Layer 17 of a small transformer language model trained on English Wikipedia (22 layers, counted from 0, width 96). Numbers have three digits each and are written without spaces.
In attention head 1, each number of a token's query is one row of weights dot the token's vector x. The head spreads its attention over the tokens so far by the softmax of query dot key.

Query weights of the head. A number n stands for (n - 500) times 0.0029.
q0: 439434382354507504556585464443404534601483459490554523376467455619648589358459610288488477417528712494433603407505510602646451557503437518583530489575484487658468512499494534513464410479512524425513494536573385642537618594615531498543439546597450647477567471581535425434604467549372633468
q1: 469419526449468518336526429556646516651444496612533529464494393540600448424500497404517415458489673504611503515413403548505458640471478285495515352626539445565565494481533467458453338464530381371503571478687359574524515478450563523544511460512444554451591417663525270569590381479501573460
q2: 492576565631409413517560435550575491519399377603516348335545633577511504439443451573556391413414469660495569460426566496564625485486723472514470583505470509624580485639384621605524500536420561495323406598451416479516617688488372477494556470579552513469547558473611357430635539444493488456
q3: 363538512628557580513333479504524598562554387477460374375618451529673367468456462302398554448173468628526374644446419231805558487590684491638434528405419518398406492771568660353651534519653364525559499251469656407466563569542433550427540607629682388529585572497381353364296573460569534596
q4: 417441405395498558683534544405486488424535487446517531583501397527598508530520592495427491552517473536569532601491521519559504599487512457530521366492530507576630330578405653401580460481606592557542527547495450602498560481511587536394564474458451464483633448484476493368470374433567484374
q5: 494527629555350502532615364583572532628505509476639509418669562547579544501526525486548540491601586492508426554561563372545438577594432374500466588309653377466421483511603466327466422570644464367445558475723599534625462620472362538551446640514431487668691505583461514667519501500555404367
q6: 534542476364580394456636528506422392696279504481452550533399326455517508416483625620507476378414619472524436514566529517437552382445454552463489427494467471490435484476494501476486338536565524451755515416643522420552482444625482472498463515532425529331463703655580368361542480526463643532
q7: 522544527533547478509463605469498611511472383369592449536422615463498543501418483446477504459484471534409583445472501501504546485499550383465551453454506517481468522420560597548414538471631432494469529517584485434485527510510538427488541437495528564625440496468367556477503448508524488445
q8: 463348539377416675603500570472515349515664517497524441493563495506504709523362664611526330377437402444617518526416656603470396517602477342608393319527561316314292464412758403658283394531275349524546568648347481273374427591503637472420414381543517497550603510497540374465589597576583417336
q9: 421217699461590490544494536720294396312606598451503588533284441779672534473502308320648642622544314545428300624442489500371429343492730429389588472565324595544574550694482359515504579555471361343457484261498438626302684736403506361405454483555402615541411531636482485480620576463543449439
q10: 672338595679445504382463511373428570464494353571644541319392549474614450436387524462366653427622488571581495625581526542584636437438571260634565534442581381427513390464492498573344453373439500703563362515478651634607359440322532354397493594709497638488470498568617543623486595455456528429
q11: 403535501547433546614587388534629526479440596453492328520449491509645507524514651455489547442602454452576634562459508477505599463554495559546567477606560524640570580288389386367510450459291600382401557490433358513519497464540495469662495459468503433427529612541569426594541432362426415634
q12: 348456516386449565527352660679621595318535749499370612449456384362724609274458803643633588179620421489403504432646443351594554377763485470625493543587674515327428339466637357520465628421301346371498518433466439376290673605505459554550606559535634608541615573584521510625579486603565396547
q13: 507509513337500325572522340354400589383512505516611599532566399412496467571565476497550445617536414450523380542506535461572688471390640527382591621362537537547565528415358407492538540489480510243488433452513439533579693578487451525492378419510614479510557376430623375301411389356427400472
q14: 443486471489468451529471496593542544437481488554466509530502567469522551313436519501480538551501407539521575555492516545447462470474439345474504466487574430600488509465421494525404397520484600491460468405586480429449443655452591502577544467369543529494511489453555563553546467416503478485
q15: 517544553467491245588489637501404554577508212475491515193478501424721521479499518630567589395556489591663415598459599603361539436700565611475494683550518552618575361396492471638442502553514541541593485433362457366549677351630428481407400392700391522465493594391556598301533550469510403587
q16: 483615541526646625480558428578526491357525560631532518404502623524480510380619360431378487558448469421403656587493591663459555513482655362640435628526472409627535538568527406442595416558545447540647550522419548397559388503532499381608434576600501507574564594451551561571591509568539548540
q17: 617447588637384663566474451581445494463499415617444610479487608500545539398492354577606431559577461554418427580509569524414520537508532375380450458502423488470714418459505520525573330521532448570522628550438422408514472408520618553613698522528612509366569478486495487578553402544460470468
q18: 475532487659489582504447560457516610375562391541396634559548613479361478555436459648561566527464354392578584544558502521498459502421518514530514631408399556411458612456439436577636552487414415570423433421366522382431429438437442479613392489540512435469402582567452524424464491477608500416
q19: 534465551544419560468472466615541623329500552570423479672486685499417446534447503411520647479381410484523580414594537581407508517440631615508463632445454472515565565304528506640480605509471380471486515600411548391374711596477399429584457474446465549557413637502444560533528531477551431531
q20: 554504489445428600452510527571446603531477533502538452487621408555426559210570552468712479470537343565462432546340522450489581612662578497517426498511549531622452560602542655623447578473483391579539497535573536594646488411405604470422521409564452422619512644507554545536428577403359589484
q21: 616446641482658405474515536431466389382399449389474584574373722401524617641439440588542518340419733476583549447523497513500602494462532495455585533346410578551476548358483568531623444471498584590581547373372607444442382601437517581401510600607505647461503618570451518417570349462582480535
q22: 538536568651612471598494496494567552372499461542439526416369625415469490531518352552425421496351519592523567539587554625448486478442561715694508542520426558362571487291458466573541486590329577524450476481307383362365636498427328453547413483501635447399416508494588440559439544558566376522
q23: 533424533336434636583374507520572591519532628501504541563582708313571432390502615559428487346453456485376394432532524386405478189534382543465232413488499708384439459783458409584554370603415479543472618390536400460439656651470564446462480473517460482517542562465607540700527474598605324452
q24: 609440385469673406454465465574670509677477396305519429402480474538508520657598542680327584559589505484461523528440599502415585590509373437725499475324476481385314518234672489304346397645304469527500504548477582454475520559615468374620242519438603528539379401517362479397435479501409462695
q25: 280328520478405544443410558399312534314643420513655758424371463444725533488710530401429688518635375541564434585455445386542558421600675511611422616445417564573475536862402525452446531643539306536428708452479575643552560586360444384556651534518430515554520472583418512287438608629454259282
q26: 634637491337439541463491471429485581508368569632473520541605508516537682656530574638496638497286472521612462590510567565298559509447610506513548515537681522483418546596514438625390356447370440567545372469418572494543381514520434326477567511296369685459440541497728550505468401354514620390
q27: 262389457303378609254506455650519728029585516371708185457527466453623571489529588346542588355414307618673493507434520239568366398677466520522500550215455528701475456916523556398589566689393026734534547451485572632701450828648494505436596537617510529745728555365455567740688821566707370335
q28: 479410343368438366421658525531668455403554761530393425536540569353390459637535802490508517553641376418409456345397446454390306348442451511461539634489696383570487477631596468534542619555499490460457346595601389496577384581738363464478470340771630603587424419507402670510359546490645494328
q29: 386514408635619372319294333495407692440523316397644428412670399645596604278582476345352603465554527536364548664437694612547585608425561503795468560574578477395451342514488439682530313501588388386411654443451444351574633457339512681533519229501600418429694686517529518666434668374370350500
q30: 637463365187524609318404535593539610247559754643501384556612351649568422380392934556549339275547268548518533604610603381560657410788287230533380404417607609636311490400483596353388556593235457622328486432555571250403457698658615399576417686738464516464442506597513253774486758426444435655
q31: 571573478529445419485479603483416389628484509448404587562591541417448743619505673459420252513780542493473437199452631460426471516739382538514475440641520405426249394475687479568436644534422615628509560686413400329494587508447529687571531659327572672606524392396462320592694469597667560439

Each question shows a short text with each token's key, already scaled and adjusted for position as the last token sees it. A number n stands for (n - 500) times 0.0037.

Then comes the last token's vector x. A number n stands for (n - 500) times 0.0047.

0 " on": 510485479486532462427414508495501489473507449456515501515471489448332531493522502515510501494506
1 " July": 485483459496541476427502490487483520487528500482517508503460500398375557480521475515514498508509
2 " 12": 490465481515515475437488494529460497492492501492501490480524486469363564499504464518500497515523
3 ",": 489503477507525488455511508513491476504488491465490508471538505442386556503508452532484508511517
4 " but": 514497489503564498451414503493517472496467457467497499489525476455356519496515493518505503510478
5 " the": 495500494498557495435399507517509460482494429476500497477473527435353522481512521529506501506491
6 " J": 571557501507552480514505512522517542502501559500499494419409510401376536457504469510480499502514
x: 472452495084568440425520532566556559454527649521487482552495366576588399377475643425519493506581301573435490482482450436617352529726456486478399406415557581527443461531535568390550406559428408649469554509641323445413379483559510511469598616532386448541550401506498510602570547542408475326
To which token does the last token give the most attention? 6 " J"

0 "09": 602420439544601395317398496532441434514501555510529535534549504395160609524484436552467508538552
1 " K": 531383427460611464451487530492592571562563655488578474489390427260114558409506475523477484508537
2 "HL": 399403435485534436449464496519463491530492618487528455440450475356244641434488434568459491551528
3 " season": 467471451504555464362422469465471508494545450464484451416478497317219615486521430589580479526486
4 ".": 512527449516635459365267492462495404540455435410476477355634478276161574516533493547576495498479
5 "\n": 528520482465614477379206505530500370537564418479493486395500530317080619482483471555542499513517
6 "\n": 505530499482603496409289552524486373569513348483516509475431489319129612432467451560524485519529
x: 484395596226580564433509385412412404605433530541579603406457476446580424700638410466674476628562485422498466502591627441484488437628562730591395528558468472414483532595379537540507360420323374524474460515325456598502524454479423479539468568579457471501520487458581421595413590481579495516
Which two tokens does the last token look at most, in order? 5 "\n", 6 "\n"

0 "ides": 526506494477560453426393505495511525486508317428518488511450461416202594455569480546533505518533
1 ".": 479443426524624433393295504473517427519474478428534464503543465296215575500523502535554502502500
2 " M": 351462451458661459501470560509529563528516503564533434466351497292288559429495447507505470496515
3 "any": 519485516496599430430226536515536434429473410466510494540516483323196545465537479530536490503466
4 " of": 542521492511566449448465559462521438441480336448488471492446506372134555473560517522507504491487
5 " the": 501532493517578450472403525532525418455525424431497490457431567341214562427508503568508509508497
6 " areas": 454446491501580452443352480516479471478454362495494489514485510386319581466569416543541521533513
x: 555375552396549498491562479518457371499554494484523498486529494546644547481514414426458444596473382437558536644442506449399504568565620428469417505398521393562631440787519457570564615554372502540537520576545428635541479329494544511508477431567490432440463537543589456579417597387448443500
To which token does the last token give the most attention? 5 " the"

0 "er": 518483499494524484489489498522477573483483480430517496499492465433329581439535477552541489505526
1 " Japanese": 514476472498543446489454472530501531503496509444520494490469464435325569426503462556504514516522
2 " census": 454494469494556460404345490489481476494493450461504487485495482398347581501537449554526515511483
3 " data": 464504489495567456426379489509479500492473424466494494487488503410335588476535468555541504523485
4 ",": 514504486512535473435398489483499472492524425437501512475488515437344569512516472562533515507483
5 " the": 504530489504555492419341502519490453471497399444494496447467563384292550454514534547516502498481
6 " population": 529521496509549461449324483478461529469462429484512503444446508332360577465548451532536499513479
x: 496460497467469588522545292505348273589521592551492476361451600612582554470577349380481443629656417475595538552352410331549370552470473397525371561452509526638727372672539442529497473441405406575519562584503567741502513416457663563460505543573422256438543496482476390486462526365501441499
Which token does the last token look at most, and with what share of its attention? 5 " the", with about 50%

0 " 11": 581401447518595449392360492536471473494509564516509537525506472409287539532483451525485509510509
1 " |": 470439459511601460369354502487505500512489372503535506497440517372305516462523574517512479497485
2 " 41": 407434469508583454388283523512455499486506466484523452472491495370221548481499485512477479500517
3 " |": 422459465532587489420429489472500520504483429507467447441460538390331535459534574494516471499477
4 " 8": 485537468509618472416309500511453519496471508513449384398465502347254527486494492499491491496520
5 " |": 605526488528577488422434502485491518500501432496476456410505538374314521453541583500514465499483
6 " 1": 596607502496621494431300510506442506493497497479519484432536556390242558475502462512462485497512
x: 593533411420509478496472437603388500572669625500431634441491326526536454687605639311583530563532442433526520507553495419647466524619470521514576684442550491427562480693547630525622620592543529460527466588509466583545506521680489559460445542501673453520649265479524511340463498599573525491
Which token does the last token look at most, and with what share of its attention? 4 " 8", with about 30%

0 " |": 532464474517633442316156496511500481521480310502518529519454504364256537472528589531514493505464
1 " 19": 503391447519637416394275540538456446486514462529544476484510487389203573518491483506441485507543
2 " |": 383428445528625433376326502472521507508462370513517468456434554297256572440517563501493461497488
3 " 0": 373462445506683444385287503501445504480486552493467372415500525315201554479496468511462476493479
4 " |": 519511470534601440397299496475462537488504406485431410406474542333269547439535594507520470501494
5 " 1": 630614491504653477421198512513427505490511501491470417425553581364182568475502466512453483497498
6 " |": 655629502550585471426337489448501542493483493481539471353538548288291569469521547494500467501489
x: 488566248384430484546522569446375452558619629444579508370458449506385502778466502482610504479567482490532521591414469411683414596534541458587442476547481568510668508627537592440509514524601482696447435577397631566552498389561521713542579499568610522533424433597481456448542535419452601425
To which token does the last token give the most attention? 0 " |"

0 " the": 514492477489550468423388496526523477477492431456503499516490509416320546468517507539511505504506
1 " area": 484510484493536459446427484490500497472456488474501502508486471444369554489538443531534498514496
2 " where": 488492461502561466455390512531505452469478496465496489487517479449312548503508477522510500496490
3 " the": 511498485496561468422399500508505440473493436460503504484471526426344534473522520534510500504489
4 " town": 513494482489534457459384484522478479462453542494507483460462491387400527483527447533516494511484
5 " of": 540529486502528458486481509497485452474493473464497491417437510401283545482521504528498498493520
6 " On": 536551502500573494488396517482495534500535568484508503426389494381304514438522501501506497494531
x: 412486491192389505468632441615522539448565733406500507486649444390700471509399658393610459416527492507586497411554385448503430347580468512476412495594377517575489367666573499458575509511519466502490543669611344466589507612338563622474507513562417454429446456497515443499640374485544569491
Which two tokens does the last token look at most, in order? 6 " On", 5 " of"

0 "–": 540450465493587486489411513542515501495520535501511504522483525456339540503478461534499502499513
1 "01": 490485472511528459443482510505461476504495532496528503495516535457346562528505453532480498504514
2 " |": 458471485516557476414386497491497502513487397482501491487484505445365524465518559519511490504488
3 " Sal": 436498470486571481483446529489497516503500553487480445455442482348352504463521485498508482491514
4 "av": 498526491505557482519498515484455544495507503453489480475480480387411536435537512501507495485528
5 "at": 535512499507522500519541508470438553511540500445506508489490471445384530436520528513493491496527
6 " Y": 570576503497559502536495518520491569517521564495504503425433484380385516442502487510492494489511
x: 526434379120536446444541499588470537522482729477480626530659313558496449453490668501589406559680329565482547505487433517651556508486433503492349395468498503440397420566508389412523430513476459485378711416624362516462422534522532534603539604611387454605566343386470426487633632613444431407
Which token does the last token look at most, and with what share of its attention? 6 " Y", with about 40%

0 "rop": 526472480471505468498515494464489645493508533410544467514421490434259597433553487556531494494556
1 "ical": 498500477497529450466417496517476518453482533414513485493443512436265637452519460589573486512505
2 " C": 361439435462627488511497539552506578506545659480525410441383478345231593417484406544488487493536
3 "ycl": 382510451472575518552559490486542646475594472447471441410287497353265600461548461538532479496528
4 "one": 525490499507533452448408513529456535485465535401493508488475471386272633415574449568528482515547
5 " Form": 636581482505567490463481511528497639497548504444495480352383468327211603456554469543510501491551
6 "ation": 519496503508588511445377511515484580497498445400510493491491539395283626431558456575547494533521
x: 644533490408499587496500349519454491517583549532494558563606484537517468459563549582463429625608455529505485495462456540412572561561546491428437452450529517577592476810433502543523456358563470598588423527473613578554595461534523549551462502559487461482525502538599423547438597538467554439
To which token does the last token give the most attention? 6 "ation"

0 " h": 603387436474593460525503533510539560503541567496551498540471414309243587461499428549504488483505
1 "um": 406418427467547491481635508481465503467551474466556447512423467401285610511558426516506469495522
2 "id": 448571520477514460518493522511487536490524478428488514520420493486344607426532501571548495496545
3 " sub": 390522453461585517536452537521460571493565589470460399420360465358226580444476449525492486488535
4 "t": 559582471497564502499633523502475580462502593447470425394383402395255613472484512526529458491507
5 "rop": 613505488498498473555513501486486618449491523415483546415388496506342636452496455537547479498515
6 "ical": 541515503517525463506450501500462508457488551413513511454478515443272637464515476577554485516508
x: 541593462411490551529495414550427351551452601521527491523551518477497496442508538511430628509612554418507459459449518428419487448593566462424445504523494506509521545793505489488592491442738431464566506562522561551534555404451472564549574470482438548525454499454546557533458738486450521496
Which token does the last token look at most, and with what share of its attention? 6 "ical", with about 40%

0 "li": 581458480486550466458455516498493567503461450433543505515489465347288570400540508544516488511557
1 "att": 455470490500469470502542505478439604494440471412520477501484432364324563403542529538510483503556
2 "i": 412481486512534475472500518516466564514475473420500487486482458364286588414544510554498484511536
3 " |": 469477475523598474344220489525498516509460317469484464452497531410285524487521576546500513510477
4 " R": 484551472475647476512443534504490551522494541519429415409365494300253535413468476528516487499509
5 "US": 575534487499561461472361494496477494516406517527467448388420541379252603434476495528500493537523
6 ".": 557629504518587538441396505476496487487392517437516493267570537266276570494506499503513496508543
x: 477486391498520552405429499441350466551477546458453468517651467662566413746545592414436586651453526620507416518502443454511656583419350590451499386397476567357521496662418476307516555560443533534508372554486509709424439450500391623476422615638425454432520508572441557500441602461519560576
Which token does the last token look at most, and with what share of its attention? 3 " |", with about 90%

0 " to": 541474452473589385382286528520563415444473440435522482549476498424060587460529462574556516500522
1 " town": 466427426454589412463404471516483461431486553431523473516467461291261591476536388599549503511476
2 " status": 431500443492548442399406470522452547476476351404510491476477522348199639464562437582579500527494
3 " on": 508492459491587397329222511528502470433518348394477482445402521389093596455563533544491527482522
4 " February": 544505435503621491343405507458449568466580567462444454315373516196245620426591425519476496507554
5 " 1": 574585484493611459351434485588380487465501485448490410363536499362149648457534421540431503514567
6 ",": 559479494502556484396530542535470441487530565426540502356539564277262658502522367582441516522553
x: 509562353548413509580505471485512428682603533526514471466369471437564567650527458507599497523655570483498458371616474464522522473548550421471456564438525443402396397772568534555414404482410472596583439450483466498508369411562604458551478461531453533480518557527466590529544496389516504434
To which token does the last token give the most attention? 0 " to"

0 "a": 537497487499555479449500517508478543507488464438526503508492435395298594432534476547502493512537
1 "em": 475466482497540479499529507486485604514504444443544478496450453424341547435567519522502507502545
2 "i": 411482491499553480494501519511479575505501490439504478490484470405335595426529488549504501514538
3 ",": 491513487510537476453418489496462492492504436418494501484471505441310534501514513565490530521513
4 " Ty": 477543467486528494498508521508463555494515597486445425382359485334259518424509503502490475503531
5 "ph": 607569483514536503555571517488459575503532567480483485360364481428342545463533490499499481498560
6 "oon": 526514502513573494507509530478471516493496544423512496479447472401316598406529505529504483513552
x: 534433380239399540473474425513468496677546549440572515452730535512507468477545593343519521586572502538497464439481416483392481409640365508460535486582547462540404483755589496571532549464621507536557462537517518463531502501494575561536537530416442529535489519511642415604431574520431570631
To which token does the last token give the most attention? 4 " Ty"

0 "ort": 537462471483551438486538527516456566498468557435528493521458476376277592440532487549538478495543
1 "heast": 508458449508560446417487471478476532491473478461519504496443482442255662460516434546529500510506
2 " of": 468498453504527419428472515483500456458482414438500492470448494428178585470530501544523502484528
3 " Y": 389493453469608455532484530530483569522532657508488395417389439327252523411505459521499493490515
4 "ap": 516509484502537480504522531513501603489544542432477504453376466368288580426568466512513481490548
5 " on": 552511490506531448404326487481479494430527440411508489418431504473213557481540508519499518494529
6 " July": 561520499518574507414489491469483561476564522464526483333428516319265595454550450523506500507534
x: 542352434439462551464413356568496389559579581434623488466455622469644562521385449437645482689573494482570436415540427396528476407506422405426403538512429504484599291728629531570464511587578494665509464541488605499607318614445504492586505585527530486447619470517498421519609379439538589461
Which token does the last token look at most, and with what share of its attention? 2 " of", with about 30%

0 " average": 565470469498592449433210463489448483494491338488506508523449510371340627516521433564590487508433
1 " in": 472450456490542429375322525449501458456454372437517495508415512353153607518537490542542519481466
2 " August": 422456432496573431354456484513467538488484508465525486457485473262214633467549423538517508517553
3 ",": 501498476522550440415443489499478450503483468416491505474521510405253629520509404583514518525505
4 " at": 498500484497522459429351509492519493500432336448525485464383535480100581441523520544496561516529
5 " around": 560563479515640472437363479442529533425436427469488453364391496433068593482535514522512509501503
6 " 26": 550605505518587429403312497577419400463476554510494476394587551398234589517471384536487517520502
x: 483536509600436457455480416414492352575588581539496437348423366478584481421602576357522657476530474348429426439525566445553389452506425480307444565457445509391624421719588529454507569484499477511483448660302502487573607463636573596543446560603526279496397412481371519532350602468456495480
To which token does the last token give the most attention? 0 " average"

0 " and": 487524492498541419381315514505549431477459447423504487520484500372203565483529505565534511520485
1 " d": 441396434477628498519560528520466536478494546489590443499492411331261554455468414531498484506505
2 "ry": 423499480460537481477388480499523504435456447415514474490468493469237605469525506557540461521516
3 " air": 419477428477622514494480478490498542426558579391476412387388501412300564465521460542527478517511
4 " ent": 498564447494626551535528474529617628480531517448438415335410489316304613496504450521528496494524
5 "rain": 580525488492486425484517490489492570444488518413493507445465484450267635484508426556525489490547
6 "ment": 506493500509572465454424503505471551467477522431502490482542514479312611464545458583554508525502
x: 627461439471545484471522309477433494570506577513552535545616442485557457395460490590448528489612472450501477550473461525424557480516559461442432451477530479555531445801502475487504543411597525525519436594518546604599534437485527510458494436509484483505459520513540498499362728490404493388
Which token does the last token look at most, and with what share of its attention? 0 " and", with about 40%